Layer 13 of a small transformer language model trained on English Wikipedia (16 layers, counted from 0, width 96).
Take only the direct path to the model's output, skipping the later layers: a vector added to the residual stream pushes a token's score in proportion to its dot product with that token's output vector.

Output vectors of the tokens that the questions are about. A number n stands for n times 0.0025.
"_": 59 120 93 -8 -62 -91 5 -42 -29 -32 36 -11 35 -33 86 -29 -33 14 61 -11 -71 -69 71 4 99 -41 -143 46 45 -123 8 32 99 -112 -62 60 -199 60 -96 -101 54 275 86 142 -40 92 80 -54 -31 -44 -265 11 -205 -6 72 147 -454 -212 258 46 112 83 -212 92 -92 -84 60 236 -74 61 -12 158 237 -36 -102 -251 60 -35 69 -21 -132 -55 67 107 -93 135 19 11 -223 -60 -154 41 -250 104 173 8
")": 156 -106 46 -104 115 109 180 -35 -62 -98 23 -45 0 -259 -99 124 -48 36 64 102 25 113 -93 78 -228 -190 181 70 58 178 22 -24 -61 -96 -4 -84 182 27 -241 -56 42 85 156 60 -33 157 -67 158 153 -7 -161 88 -157 -79 99 -183 -379 -238 180 -139 193 147 50 26 246 38 161 -11 -12 150 -76 131 306 68 -19 -174 148 50 130 -125 -10 -90 -167 -67 -183 65 -207 -108 -116 -10 -62 65 -89 113 0 105
"il ": 271 -224 29 -136 78 6 -55 -207 -153 -45 57 -235 53 -368 350 96 10 258 121 -11 65 -46 -89 80 -77 196 -141 -40 -55 -118 116 -19 83 -153 -58 -12 -286 -111 32 -178 98 156 112 22 -134 -28 73 -108 -153 -22 -71 70 -110 131 -42 -105 -402 17 104 95 12 152 -232 95 -127 27 -51 119 -206 14 139 147 -36 -158 7 -238 -5 -122 28 -156 -49 -45 68 -117 275 58 -96 -79 -89 -7 -157 131 -178 -90 113 -93
"(": 14 -21 29 67 -97 26 12 -81 203 -236 68 52 116 64 -94 -39 -89 143 157 65 226 -69 62 -134 200 56 -168 63 65 9 59 288 133 70 4 4 5 84 164 135 0 80 -207 94 4 -201 108 111 16 75 -57 10 -198 -68 110 201 -48 132 -48 0 5 -214 128 199 -61 -42 16 -100 -15 147 23 -94 129 -133 -15 -9 140 -118 -45 56 -123 -95 -36 29 111 31 47 -30 -57 32 -163 196 9 -158 43 108
";": 74 39 -93 0 -39 68 17 -123 82 -93 313 153 -85 -147 218 -10 -112 90 141 59 166 32 151 -263 24 0 198 -74 -19 54 30 74 234 -74 74 104 -55 7 235 -91 122 336 -14 158 27 94 -160 -137 0 98 -85 111 -136 123 -19 77 -421 -169 160 142 96 159 -99 -37 -23 -7 54 -67 8 187 -69 171 230 117 160 -221 -120 61 70 -155 -58 -331 29 11 -44 12 -73 -63 0 -25 -229 189 -197 99 239 74
"ames ": 19 157 40 -176 -33 -312 -26 179 -91 -89 222 -3 131 -142 133 -53 95 110 -87 -134 -148 144 179 -56 -71 65 -72 -76 -8 -145 -86 -139 3 47 206 -84 140 -71 -43 -33 20 106 -19 335 -230 89 33 116 -78 52 -216 117 -156 -273 44 -63 -472 -114 106 103 6 112 49 149 -19 69 151 74 -17 13 -217 141 143 -157 -101 -363 -115 -100 0 -273 72 -4 29 169 104 -22 52 -219 -342 -68 77 -136 142 32 149 -126
"$ ": 90 0 49 -78 -56 -206 -124 -54 -112 7 -107 -14 14 -76 76 -97 6 -52 -135 35 -7 -29 167 36 -7 66 -69 64 164 -70 -123 -22 119 -166 -96 -121 -262 -133 -202 -187 140 253 0 26 4 121 164 -26 -197 -14 -271 329 -192 -243 120 32 -466 -252 321 112 210 21 -7 167 -45 17 36 -7 -13 182 -88 247 277 -46 -31 -212 -121 -61 111 39 -149 113 81 -75 38 121 -32 -271 -136 -185 -22 -85 -168 71 205 -118
"] ": 156 109 -121 -71 80 -145 26 22 7 -70 -194 -342 -71 -84 144 -18 -53 81 41 54 -33 11 132 80 116 -31 88 142 198 -14 -202 53 -121 -108 96 -89 -67 -111 -82 -198 170 453 21 35 -238 5 185 169 -14 101 -276 8 -75 52 3 -155 -418 -253 393 -38 282 153 161 223 182 40 30 136 -169 -41 -121 -37 197 -271 -128 -298 89 -48 7 -4 32 -202 203 -270 98 110 -268 -126 -331 0 -62 -105 -169 -28 170 15
");": 144 128 -70 -33 109 39 31 -218 15 -138 182 -47 -66 -352 255 46 -48 40 127 16 118 -44 99 -207 -97 -266 199 -66 4 91 -171 -140 96 -89 55 88 29 70 53 -59 121 341 70 145 -140 267 -181 75 -176 169 -280 78 -176 -17 -127 -64 -484 -257 204 4 299 308 -144 -74 137 42 87 120 73 123 -63 114 344 82 113 -342 -52 171 119 -271 -116 -151 -46 -134 -73 -21 -84 -23 -47 -104 -293 202 -351 162 298 100
"I ": 57 11 -73 156 76 -44 161 72 -11 -43 -77 -102 -12 -83 234 -124 -66 42 61 -69 60 39 99 142 6 172 -136 -69 164 -74 -243 136 -53 58 -45 -173 -48 -96 43 16 15 -29 121 249 -105 12 118 -179 -56 163 -91 163 -179 -239 146 -18 -223 -131 51 102 127 79 -168 -167 72 -48 46 -35 -95 20 -144 -57 45 -246 41 -124 -30 -154 9 -23 -12 -25 63 -189 -46 45 -136 9 -117 -53 -104 -25 -127 -3 194 -52
"ays ": 246 -27 121 -98 -7 -276 -10 58 -44 -89 -60 0 70 -211 -129 24 134 111 -41 -43 3 92 -19 -26 -149 99 22 -349 31 -10 -174 -163 -36 121 227 -218 -10 -99 -185 -109 -42 248 212 5 56 120 -89 54 179 -101 -245 117 -140 -100 -42 72 -477 -112 213 -103 17 224 20 -7 -116 -160 106 172 -170 14 -150 136 207 -309 28 -237 -232 -139 -127 -68 -175 97 19 18 75 51 29 -147 -251 -171 62 -271 -172 20 -77 -41
"z": -131 -126 84 -44 25 24 35 -79 -71 -81 -105 -7 -33 -102 154 118 80 -5 -16 -31 53 -54 -108 -18 47 65 133 -45 140 -104 58 -169 47 -162 -171 -17 17 -35 86 -175 61 121 -199 -22 -220 31 12 -93 39 85 180 -45 -38 33 52 114 -203 -95 128 -141 12 -102 -76 69 76 -106 78 -23 -53 -61 177 -43 -24 142 -47 -254 7 18 -72 -113 -30 155 -87 7 -9 15 -28 -16 3 -10 -33 -95 -7 60 -7 -21
"re ": 220 246 136 3 95 -27 87 12 31 37 -80 95 -6 153 102 131 253 201 182 -62 -158 -21 51 -87 -111 107 0 -96 167 101 -59 -59 39 6 81 -94 5 -13 -23 150 6 157 -75 25 -66 134 66 116 -49 -7 10 -3 -297 115 -250 -101 -393 -148 89 104 159 -4 -62 83 -60 -161 -25 38 44 110 -177 -27 285 -224 73 -198 -159 -53 84 -173 -149 -10 17 -182 151 87 211 28 -47 37 -206 -104 -23 39 67 25
"'": 31 5 -89 45 142 68 29 0 129 50 -35 -163 75 169 -26 89 35 145 45 104 105 -58 -179 -20 77 25 80 -86 219 -83 120 64 33 80 27 -98 32 -88 20 -23 83 40 4 -79 -3 -81 219 -49 -45 -44 33 101 -137 137 159 -17 -145 -34 84 -9 -13 172 -18 -75 46 165 -131 -211 147 -122 -193 34 -82 -266 38 -121 4 -148 -40 6 151 0 -29 137 -102 27 -45 171 -11 -54 -133 26 -117 13 -73 8

Output weights of attention head 1. The head adds the sum of these rows, row i times number i of z. A number n stands for n times 0.0066.
o0: -26 108 -55 30 -50 187 81 -185 -204 59 -168 92 168 -197 -81 -96 99 47 149 -36 138 57 -316 -221 -90 -33 -111 -201 -102 292 15 -97 -254 89 -66 -210 145 116 35 2 105 -270 -102 34 -29 2 48 60 30 -83 -139 -19 63 -302 35 -246 -39 179 73 -14 265 85 -111 5 268 137 168 -243 -214 -64 -110 156 -25 111 252 21 242 -132 -30 21 -17 23 -63 30 -7 -208 -63 -15 -37 -77 -131 -82 64 -71 -135 79
o1: 141 -204 54 -96 -76 88 -153 0 -73 165 -5 -96 -356 -224 -61 92 -102 -24 229 -139 -22 -48 -32 -223 32 -255 20 100 -54 47 -106 -135 -12 219 -7 -45 210 287 -71 -105 108 46 15 -84 -191 179 -98 96 -30 -87 120 -9 10 -152 -149 64 24 -4 -123 -192 -88 126 74 127 -68 91 216 -164 80 -197 258 350 184 217 -138 93 -70 99 129 275 42 12 -136 -56 -69 54 -15 -37 23 77 63 86 9 -75 -6 92
o2: 97 141 -160 -111 -60 -88 -46 -75 -312 68 -43 201 -32 -51 -102 -181 18 -21 235 -77 64 -111 -57 98 11 -98 222 -24 54 139 79 -36 104 -10 -1 98 2 25 49 -156 60 297 -223 -185 64 -65 120 127 183 -31 208 -293 -290 225 41 19 69 -38 -173 9 -149 81 -40 -72 -44 -87 -36 -93 -260 49 298 89 -213 108 11 -42 73 -80 141 128 -175 -100 -69 -68 -279 295 108 133 216 -147 140 -55 54 79 207 -8
o3: -45 -176 106 -125 84 42 -194 -91 -122 79 20 -32 -113 31 -181 -45 51 104 -22 7 77 42 23 -24 -115 -144 -34 115 -121 -79 40 -37 195 13 -206 -191 -42 110 -122 2 -164 17 -109 -144 133 62 202 218 56 -122 -25 -57 -50 162 35 47 83 19 -28 -28 -170 -324 15 11 98 -231 105 -131 -47 26 144 -309 93 36 -100 95 -12 46 57 186 162 -161 149 85 -88 273 115 101 -35 -181 6 41 -26 35 -261 109
o4: -110 -43 -29 92 48 -126 -55 9 -90 1 53 -62 -207 -129 -26 32 27 23 -23 33 12 -175 119 -84 6 49 16 -33 -17 104 81 -108 60 -157 -85 -186 106 70 -109 -126 148 -121 153 101 23 336 133 20 -89 -24 -444 87 -3 -212 76 -41 170 -96 40 140 104 -99 -234 20 25 176 68 -40 -40 -40 -19 75 269 -100 29 -118 -224 60 -52 72 -151 -39 -160 68 -224 21 -49 192 -120 90 -73 149 -185 -71 51 -192
o5: -163 32 -25 -222 -75 65 35 38 6 -74 -125 187 -102 73 -105 31 -24 212 42 185 25 -57 -29 -31 44 56 43 157 -21 -6 -41 202 10 -8 -41 31 -217 -132 -52 -150 153 -87 -56 62 -56 97 66 166 -209 129 -155 83 70 -114 -24 -64 -140 245 48 -3 -192 -27 -127 14 -97 -7 -76 48 -152 80 31 247 94 242 126 135 122 196 -90 30 -167 -76 52 44 73 -241 94 -24 -4 136 132 203 -1 26 -6 -17
o6: -113 158 -95 208 -27 26 130 95 16 -102 135 7 -120 14 129 73 71 146 2 32 -124 -75 147 153 30 -10 -227 -277 81 67 52 68 -150 -5 -61 -94 56 -61 3 -224 197 -94 -97 -335 -75 79 269 -42 122 5 56 -167 -5 -40 17 -2 -166 -60 -198 -107 87 66 -2 -43 -152 -231 149 51 122 -21 -113 -192 27 -97 173 -63 223 -16 -84 -36 191 58 -9 -163 133 97 56 171 -132 -57 -137 -51 -68 -183 51 47
o7: 119 -22 180 73 -324 -82 -238 73 -119 131 -240 2 42 -30 -13 -24 177 73 21 1 -336 -68 -58 155 -165 85 -97 -94 70 -162 -168 53 105 -189 -40 -30 -150 69 -164 -228 -9 35 -9 -211 125 54 180 82 -214 109 113 124 -222 -157 -198 39 188 130 -90 30 -29 -112 -55 122 -104 -12 40 -111 -207 -210 -143 -59 51 47 47 88 -86 -419 14 -5 135 8 48 -24 90 82 61 -263 -46 49 23 -172 55 -289 -119 -101
o8: -197 97 -73 153 -92 -25 -2 -40 -88 -64 -48 5 -159 -98 -262 60 -327 64 -54 13 96 15 229 133 -106 -249 99 -187 -27 -292 -104 118 62 213 -94 48 127 -11 45 -118 95 -112 -97 57 -57 -38 38 84 -88 -131 93 69 -168 -154 -19 3 -115 -99 -177 271 -76 -235 -298 51 -193 -27 -55 9 19 55 96 -20 170 225 -16 21 -68 -128 163 49 288 -20 -28 80 183 -19 -123 20 108 242 239 -114 69 110 67 141
o9: -7 -11 -185 -70 6 -217 45 160 -66 -59 66 -240 67 60 42 -14 -28 41 139 134 101 -64 112 13 -32 -185 -305 -44 -225 27 -202 -7 -271 62 -10 -12 -80 74 73 -144 146 44 -79 -300 -4 -59 -21 -63 -15 -203 -127 -12 -2 77 62 -50 130 -20 225 63 -74 6 -342 112 -15 57 36 17 -6 -101 33 -16 108 226 -89 -183 192 -41 38 135 18 97 189 95 13 -36 141 -167 -150 -174 -71 -52 145 67 162 -167
o10: -25 -286 57 102 95 -14 121 136 27 101 17 -99 -22 -207 323 42 106 -10 193 54 -40 -180 -103 -129 242 -116 144 34 27 -115 112 250 137 21 144 219 123 49 -22 112 -10 -29 -240 121 56 174 63 151 152 -73 -11 130 -196 -5 71 10 -8 54 180 137 198 -60 78 47 -101 -41 87 216 -191 221 -140 -70 253 -3 146 214 169 -23 109 -29 -25 -22 -36 -155 47 -17 -76 114 77 73 -389 40 42 86 -120 -145
o11: 83 -143 -159 -108 -123 16 204 98 273 -36 174 280 93 17 60 56 -14 76 126 230 -148 104 43 -305 -25 -44 1 82 -123 26 -30 -109 -36 -156 -44 -53 63 -28 86 -102 59 140 -31 153 -41 6 -331 -112 -1 58 -40 90 21 -151 -218 -29 -17 -49 -94 -77 47 13 -69 122 -3 80 121 0 73 -85 151 100 40 -2 224 -131 -75 171 307 -209 427 9 -128 -66 29 43 -27 80 -53 5 -131 -168 148 -40 42 108
o12: 116 152 -90 -30 67 -7 5 116 -180 69 113 138 -32 50 -25 1 164 43 124 -103 -281 177 -9 136 -121 80 -164 125 162 205 212 269 -69 -181 26 291 100 42 -461 -201 116 -110 41 65 26 -21 -53 -184 160 -86 0 82 86 -121 -25 92 118 -131 282 -16 -270 113 -103 -114 -34 165 -255 72 -137 -35 -19 233 90 118 -133 137 -17 -188 34 -109 -9 -76 -93 175 -59 23 51 96 -26 -19 6 98 78 90 14 -176
o13: -147 172 164 136 -103 -28 77 -170 185 -126 -38 141 -94 -84 54 157 16 -1 99 250 17 138 -7 -204 198 -90 -64 -15 12 -37 -204 193 240 148 -91 -22 -72 -24 168 -76 144 16 -28 189 -22 -177 -51 -86 -46 -65 177 57 -52 -40 235 21 -34 -71 -23 83 -92 49 -127 186 50 63 -166 -56 67 190 -94 -53 15 -86 -27 153 -136 -115 56 -116 0 -29 -152 -132 307 -57 -81 -147 -116 42 -8 35 117 -155 52 -81
o14: -180 -57 -76 160 -95 184 135 112 98 101 139 -30 -188 77 85 -126 -176 -165 173 169 46 -195 73 44 -58 197 -43 -2 36 112 -49 25 -23 86 -132 233 -142 39 118 53 -112 -149 62 296 -147 -136 -126 -95 -9 103 -48 -43 89 -159 26 -39 2 -15 -65 238 15 -64 -91 -35 -33 -89 111 -86 16 257 264 -146 48 159 -146 3 -11 115 77 11 111 123 113 31 -120 87 270 4 -278 235 18 -63 147 -230 112 51
o15: -185 102 -55 121 51 123 -189 -109 141 -130 -114 219 -51 177 42 -129 -287 68 -241 146 -124 -172 102 -113 135 63 88 -71 -150 242 -189 -41 -129 42 -1 225 -13 42 129 33 12 -108 155 -31 -62 -211 144 -122 -23 142 -204 -102 157 -107 -237 116 31 -12 62 -323 -52 131 -46 -245 76 93 -47 -31 17 51 -175 103 70 21 -58 383 -95 93 -61 -21 326 -1 17 120 99 240 132 -41 30 -144 -35 -46 132 24 269 60
o16: -75 10 121 -6 146 -205 -38 47 -197 -24 -185 60 28 208 86 28 -78 14 -124 5 -124 -232 -138 145 87 36 -200 -74 140 22 18 -254 -240 167 195 42 -166 -92 -181 -58 15 -50 146 8 -110 208 -27 267 -33 -124 -28 43 -18 -230 -233 -68 -52 -56 -157 -26 87 -11 -262 -100 -54 16 -66 -219 -163 -143 206 -134 -319 -160 65 60 -157 66 42 92 -104 8 341 -206 44 -192 -242 46 -108 111 156 -60 170 -20 -2 -306
o17: -101 -88 -116 93 144 57 34 105 122 150 -188 -168 -65 77 34 5 11 -1 278 89 -212 193 -93 253 -301 -29 204 -130 -3 -44 11 -216 -2 -104 5 -74 -210 103 -31 -72 1 82 120 -40 98 20 -1 72 119 -39 274 41 153 78 -13 -52 -79 -29 139 -200 64 72 118 159 189 23 55 -75 77 102 -151 40 -78 -39 -162 68 -44 106 151 95 191 -200 52 91 -123 -176 -252 76 -112 -27 3 -45 -117 99 -147 61
o18: -25 40 113 73 -177 -64 -202 88 16 -89 92 4 -233 120 -219 -95 -141 97 -59 171 -46 -140 203 -31 158 126 -26 -80 -198 -23 156 74 -158 113 -16 -239 101 90 -96 -33 -61 105 17 149 122 -212 6 -144 -173 -53 88 58 -120 -31 0 131 -39 311 149 -283 193 -245 163 293 106 -231 139 72 -47 -32 32 55 37 -32 6 -34 66 -32 -55 143 -80 -296 97 60 -182 53 -73 -166 115 72 168 -65 57 -37 -218 92
o19: -52 -126 -51 102 68 84 -65 155 10 -195 -113 -84 46 -109 -50 34 -133 -85 0 -37 49 196 -56 99 -76 -196 116 7 -27 -76 -221 -76 -54 -6 38 95 82 -113 -55 -48 -7 75 -64 70 -49 273 -69 51 -150 -20 42 110 -118 26 15 -152 141 37 250 21 15 228 -205 -137 292 -74 217 76 -186 51 -10 142 156 -2 175 81 -48 257 49 -44 -141 53 -185 -82 33 157 -115 -20 51 -87 309 -82 142 94 -119 62
o20: -226 -95 -249 -79 194 -216 7 -108 -20 -52 258 -253 227 85 -85 -43 145 38 -3 249 6 -86 -122 -99 174 -52 35 -88 -122 0 -13 66 76 62 -92 168 -150 -121 9 -57 -187 -26 82 102 40 134 134 227 -102 -83 -125 -363 162 5 -80 -123 -62 -14 -26 279 202 -181 97 -184 -212 270 228 -66 78 -38 -33 110 15 18 184 262 69 164 -38 139 -34 14 -227 -182 -257 119 -248 73 153 -64 -53 172 6 -166 -22 -69
o21: 101 -99 -155 8 -37 236 137 -165 85 59 6 39 135 7 77 -71 204 4 -52 -68 23 -66 137 80 -23 10 12 178 3 -56 -28 31 115 -145 -58 163 -12 -36 28 17 8 248 -35 -43 98 -160 2 -141 -97 6 40 256 127 152 -81 209 106 7 -54 13 -48 -246 -116 -104 54 35 -14 38 -43 -145 -100 -28 -7 -61 68 257 65 29 -26 23 -2 -102 -79 -327 -194 -73 -7 -11 24 -76 -196 118 -153 -94 41 -169
o22: 57 5 -70 -18 4 -2 255 -44 -18 146 119 -197 -84 -268 66 -66 109 108 227 -58 -292 -5 -38 -158 13 -145 39 -50 -1 -162 -14 -80 -80 157 130 -222 -53 -62 159 44 297 246 154 -136 -94 240 -85 -63 -340 101 38 -137 -131 51 76 -41 203 18 79 6 23 -90 192 -191 143 63 -279 73 -180 39 303 -305 -74 -279 -62 -141 -64 -20 -24 44 -186 -20 60 171 47 21 -72 6 190 -24 -12 38 128 -64 3 141
o23: -84 -73 86 -191 43 156 20 112 75 -234 7 72 307 -92 177 36 31 28 -6 -53 61 -60 -129 -42 -206 7 34 -87 60 47 174 4 -103 77 -95 -66 29 80 41 74 -104 135 -116 32 -60 17 -93 11 149 -25 -8 60 -78 -123 -204 219 49 -26 -144 -26 -116 -142 -23 -172 -24 9 21 -61 41 45 -32 -10 26 77 -144 -374 141 25 -251 70 -14 77 4 -52 -149 -77 -289 57 -12 -62 83 228 273 2 -23 140
o24: -83 107 71 -87 63 -82 96 110 62 26 -52 -207 148 205 -37 -77 -30 121 33 -40 190 -151 -19 -208 69 83 38 214 -1 -29 -153 24 -111 155 -88 -123 18 66 36 -144 102 167 -122 129 -95 71 79 180 -98 -70 -67 67 24 55 123 80 -68 44 -108 60 -24 92 85 -36 10 -4 106 -41 74 -19 -170 372 7 -330 -230 265 -29 -119 -164 104 211 47 234 155 -251 -12 88 -17 -81 -38 77 -56 10 -113 122 13
o25: -64 -218 -253 -55 -28 -48 93 106 260 70 -6 -207 20 -145 -254 -45 37 142 -86 142 -82 132 96 -116 -196 61 87 116 100 -55 127 6 129 -55 2 -110 226 -32 61 -7 -96 84 12 77 -87 -5 133 183 4 79 9 17 18 -337 244 84 63 102 131 9 -200 28 53 101 188 148 -299 94 57 -12 90 9 -29 -60 43 19 177 -86 -174 49 -159 -150 64 119 120 129 49 -148 -38 32 -175 -182 -98 -85 4 -42
o26: 324 -293 -35 103 -138 63 -129 -197 -8 -72 39 111 71 155 16 -123 120 238 340 -78 41 -225 119 350 26 -107 -33 74 119 144 -60 109 193 12 69 -148 101 -52 -197 194 -99 165 -380 110 26 49 116 7 200 64 -119 -129 110 29 115 77 -118 -108 15 192 173 -70 161 231 -274 20 -208 -184 -55 -77 -55 -50 406 78 185 -107 84 477 -66 61 78 -156 13 75 75 84 -130 -115 -138 -62 29 -44 80 -33 -245 95
o27: -57 112 291 -32 213 61 101 -40 -136 -23 -80 -40 118 -75 177 -194 -267 -11 -19 104 -68 97 213 214 -90 -58 -266 -157 119 190 229 -5 -117 -172 85 247 -77 30 276 -13 10 30 -8 272 -9 -37 -72 45 93 12 -168 -88 -104 36 -248 268 7 87 47 82 144 17 65 210 25 -17 101 -124 24 -66 -87 -34 201 59 3 191 132 65 197 -180 -64 -155 33 256 43 151 31 30 -119 -1 -98 75 -67 -31 102 79
o28: -64 218 -19 58 114 -60 -94 176 174 164 140 -95 -100 23 127 -81 -355 37 30 -226 137 101 -13 -149 206 51 30 -133 -77 23 -259 110 65 -16 265 35 -47 -195 80 -92 -177 -121 71 -24 -142 27 -32 39 21 78 167 20 129 -22 -157 -38 1 45 45 59 -267 -14 82 149 -36 -85 -129 -225 -164 -192 -8 105 -118 -208 6 -177 86 131 -37 -168 120 -104 6 129 -199 81 67 149 -16 30 -259 -12 141 147 142 54
o29: -175 -10 -38 -42 15 12 -50 -4 -91 87 -10 -1 219 59 258 171 266 -27 -162 -28 -24 19 -13 97 103 97 -32 -205 49 -256 124 36 -166 37 -240 62 15 161 -52 -33 -17 70 -162 23 -69 -8 -13 -16 75 82 -173 -201 -219 -49 70 -22 -25 -80 12 -178 50 20 -125 109 -66 37 -99 84 -178 -121 110 -114 246 -110 -17 203 157 74 131 -92 -90 8 126 276 -175 141 22 -95 -81 -113 212 175 -7 172 311 -29
o30: 187 99 -117 -29 20 -40 8 279 68 72 -94 33 -55 29 109 57 11 91 -225 75 -81 -10 255 164 -248 74 -145 118 -70 -99 -130 56 49 164 115 -111 -220 225 -139 161 26 170 113 85 -14 75 127 -155 12 62 184 167 -64 -127 36 51 86 10 -86 -169 19 -101 2 141 -114 155 13 108 74 2 -77 -234 -325 25 107 -29 -39 142 -73 132 -206 35 94 106 -91 95 98 117 -36 -189 -73 59 19 213 -96 95
o31: -1 -69 36 154 -15 9 7 40 -89 131 -39 -63 91 -144 89 -162 -230 -120 -131 127 -49 -57 -8 -40 186 -242 142 73 84 67 -106 163 -151 -242 -223 52 58 89 2 178 -73 -35 -141 18 -9 125 -63 -25 -83 -34 135 -195 150 -25 33 74 24 -64 -146 -2 -49 -82 47 -90 -16 131 -54 -3 165 -9 51 -98 -43 83 46 102 -184 185 -11 -210 88 -62 28 -141 -90 -334 58 -19 71 67 -58 131 -200 157 -169 -77

Each question shows a token from some text and the vector z that the head gathered there. A number n stands for n times 0.011.

"ump": 92 200 23 263 -26 -158 -183 -244 69 -31 28 -298 -91 -125 115 96 -27 159 -154 9 -23 -219 -142 -169 -49 229 4 311 -211 -94 46 353
Which two tokens does it push up most, strongest first? ")", ");"

"various ": -42 -143 -23 -34 80 -64 18 83 119 -57 14 -71 172 -45 -44 97 36 -98 -1 58 83 86 -67 -86 -27 -24 30 59 -141 -27 -33 51
Pushed down most: "z"

") ": 6 -36 27 -45 -108 -30 8 -17 7 -25 123 19 90 48 110 -18 -44 52 -63 39 15 191 -138 35 -54 -17 168 59 -53 67 -2 16
Which two tokens does it push up most, strongest first? ";", "("

"Je": -38 85 -3 16 -45 46 -56 156 132 32 -81 96 44 50 -10 -44 45 32 -32 -26 -13 113 -101 -49 48 -22 112 -21 -38 67 -33 66
Pushed up most: "$ "

"G": -96 25 105 78 -50 68 102 93 145 134 -75 2 166 -75 87 -14 90 71 -61 2 -15 116 -126 -1 -17 5 145 56 -45 141 136 97
Which three tokens does it push up most, strongest first? "_", "$ ", "z"

"up": -27 -67 34 8 -2 -18 77 101 14 63 10 -29 53 -22 39 -22 -16 24 -70 20 17 104 -70 -73 37 63 37 31 -46 -6 118 39
Pushed down most: ");"

"n": 74 -83 495 115 -287 1 209 -241 91 -355 129 -274 -35 -26 65 -19 -127 -58 -167 -46 133 65 -327 -91 -78 -186 187 -41 115 42 -18 235
Pushed down most: "ames "

"S": -28 -284 239 -31 -191 -55 155 -36 10 24 64 -106 147 -143 62 -47 154 0 -433 -49 111 284 -98 -100 -120 -47 150 -16 213 136 -122 19
Pushed up most: "il "

"along ": -72 -38 5 -8 -65 -54 63 45 94 104 22 64 -9 46 79 -14 -21 -7 -163 3 111 56 -59 -88 21 15 112 -50 26 13 -11 34
Pushed down most: "ays "

"dro": -115 28 56 62 67 -139 -33 81 140 -109 43 -97 -41 18 -193 -153 -15 -39 -173 173 52 -53 -80 -85 27 18 88 -174 36 -37 -68 138
Pushed down most: "("

"different ": -38 -155 -22 -34 91 -64 29 86 115 -60 11 -75 179 -49 -51 102 29 -100 -3 52 90 84 -74 -97 -35 -28 30 62 -142 -34 -45 40
Pushed down most: "z"

"an": -40 -108 97 40 -118 -40 112 141 32 -85 46 23 70 -40 80 -58 63 14 -198 -10 35 285 -56 -94 -64 81 172 -106 92 -45 61 114
Pushed down most: "ames "

"onze ": -93 43 -303 -225 -48 -39 39 126 97 112 -12 102 203 318 -121 80 -89 22 -38 158 -39 -115 -326 -222 21 5 -86 -69 121 113 -62 10
Which two tokens does it push up most, strongest first? "ames ", "$ "

"R": 36 -86 97 91 -183 -55 144 88 90 -116 56 42 19 -23 7 -81 95 80 -155 15 -10 224 -138 15 -121 7 253 -52 72 -68 -18 72
Pushed down most: "ames "

"y": -18 -33 96 39 -107 -17 111 114 33 30 21 47 -61 -29 35 -49 -36 43 -12 18 73 164 -66 -64 -34 34 191 -39 -2 -26 76 40
Which three tokens does it push up most, strongest first? "(", "re ", "] "

"et ": -8 -156 26 -38 -92 -33 99 29 -15 73 36 2 -34 1 -2 -55 -3 -45 -51 32 67 118 -2 -27 -7 20 97 2 -6 46 53 16
Pushed down most: ")"

"and": -153 302 -41 178 -120 -129 -207 -271 -19 -65 4 27 91 51 -290 -3 -189 204 -149 187 141 199 166 25 -130 257 -71 -123 -55 -329 75 158
Which two tokens does it push up most, strongest first? ")", ");"

"e": -45 -99 12 -22 -3 -10 6 54 28 -29 -42 12 106 -44 -25 61 -43 -22 -27 32 41 87 -91 -107 51 20 22 37 -18 -39 17 76
Pushed down most: "z"

"Br": -55 -14 -154 -111 -46 19 60 138 85 117 -15 28 113 106 -10 93 -5 10 -88 72 -50 -16 -246 -70 39 57 43 -12 58 64 -16 40
Which three tokens does it push up most, strongest first? "ames ", "$ ", "I "

"| ": -33 30 40 38 -138 0 87 29 107 53 -86 -61 -6 51 31 52 3 33 -87 4 34 109 -133 -14 -8 -167 106 50 24 209 -9 49
Which two tokens does it push up most, strongest first? "_", "z"

"i": -271 262 340 304 -52 -52 -77 -161 -25 -242 -41 -19 128 -315 106 -254 70 182 -118 -117 -146 141 95 12 19 -63 -44 -16 2 -176 -27 203
Which two tokens does it push up most, strongest first? "z", ")"

"Gold ": -98 64 -243 -209 35 5 3 138 111 131 21 81 173 226 -54 82 -51 -36 -87 156 -28 -49 -294 -113 46 93 3 -73 101 70 -16 15
Pushed down most: "z"

"Y": 12 75 -10 75 -66 -13 -58 -11 181 151 -25 -21 16 1 33 55 69 65 -70 -33 45 73 -87 -8 45 22 51 103 -70 114 -51 112
Pushed up most: "_"

"wh": -30 -100 21 -3 -149 -45 112 73 67 -27 37 49 -38 101 11 -87 -106 -60 -57 44 -11 84 -34 28 -129 77 196 15 -8 3 51 16
Which three tokens does it push up most, strongest first? "(", "re ", ";"

"Z": 7 -170 146 57 -163 75 114 -7 -39 -30 91 -199 114 -61 -107 50 9 -22 -349 -82 59 258 -126 -112 -65 29 149 -15 167 18 -72 54
Pushed up most: "'"

"ames ": -86 50 -70 -144 5 82 64 65 136 182 -42 33 73 15 13 64 30 -19 -45 98 -115 -75 -236 49 118 97 119 15 -12 70 108 -32
Which three tokens does it push up most, strongest first? "ames ", "$ ", "_"

"O": -96 -11 16 100 -39 42 -63 -19 159 37 -81 -17 -6 -25 101 51 3 41 -50 -16 131 119 -152 -36 42 -22 89 97 -88 87 3 73
Pushed down most: "ays "

"Sur": -53 -132 152 17 -209 5 170 184 50 123 -21 -92 250 -148 50 -44 251 -25 -260 -213 9 254 -83 -77 -212 -78 157 -86 64 113 6 128
Pushed up most: "il "

"(": -20 189 -51 -5 -37 73 -175 264 201 17 22 90 -26 221 61 -153 -111 16 19 7 -74 142 -42 -215 69 -7 21 -61 -52 41 -63 19
Pushed down most: "'"

"am ": -33 -96 38 -16 -124 10 75 86 41 -29 41 60 59 37 60 14 25 42 -101 41 12 172 -91 -33 -7 36 93 -17 72 47 5 88
Pushed down most: "ays "

"tive ": 82 -303 9 -102 -22 -29 141 -127 -61 183 103 10 -117 -73 -38 -39 -26 -112 10 57 101 80 159 -28 19 48 19 22 0 145 -25 -108
Pushed down most: ")"

"d ": 165 -4 -33 -140 -92 15 -87 -157 -131 -199 217 77 290 -79 181 8 -140 125 -132 57 -10 291 -266 129 -249 -140 324 96 -103 109 -194 -28
Pushed up most: ")"

"a": -366 283 258 112 -330 88 -87 54 -84 -108 -231 116 245 -286 -67 -55 -356 213 -122 -194 40 106 -73 27 -168 -20 192 81 -72 -47 180 363
Pushed down most: "I "

"ays ": -53 -142 80 51 -108 -44 126 227 107 32 -55 -116 52 -127 -94 -52 -28 45 2 71 -124 6 -107 -51 -45 118 42 -69 0 7 116 48
Pushed up most: "ays "

"\n": -53 -17 62 -21 -125 -3 20 50 57 2 51 21 79 39 73 -6 -3 27 -60 15 0 156 -66 5 -45 -30 121 8 13 65 2 58
Pushed up most: ";"

"-": 33 -99 174 9 -190 11 90 -26 46 -180 71 -18 21 9 70 21 -17 15 -135 27 57 148 -173 -36 -19 -42 136 -25 108 39 -43 121
Pushed up most: ";"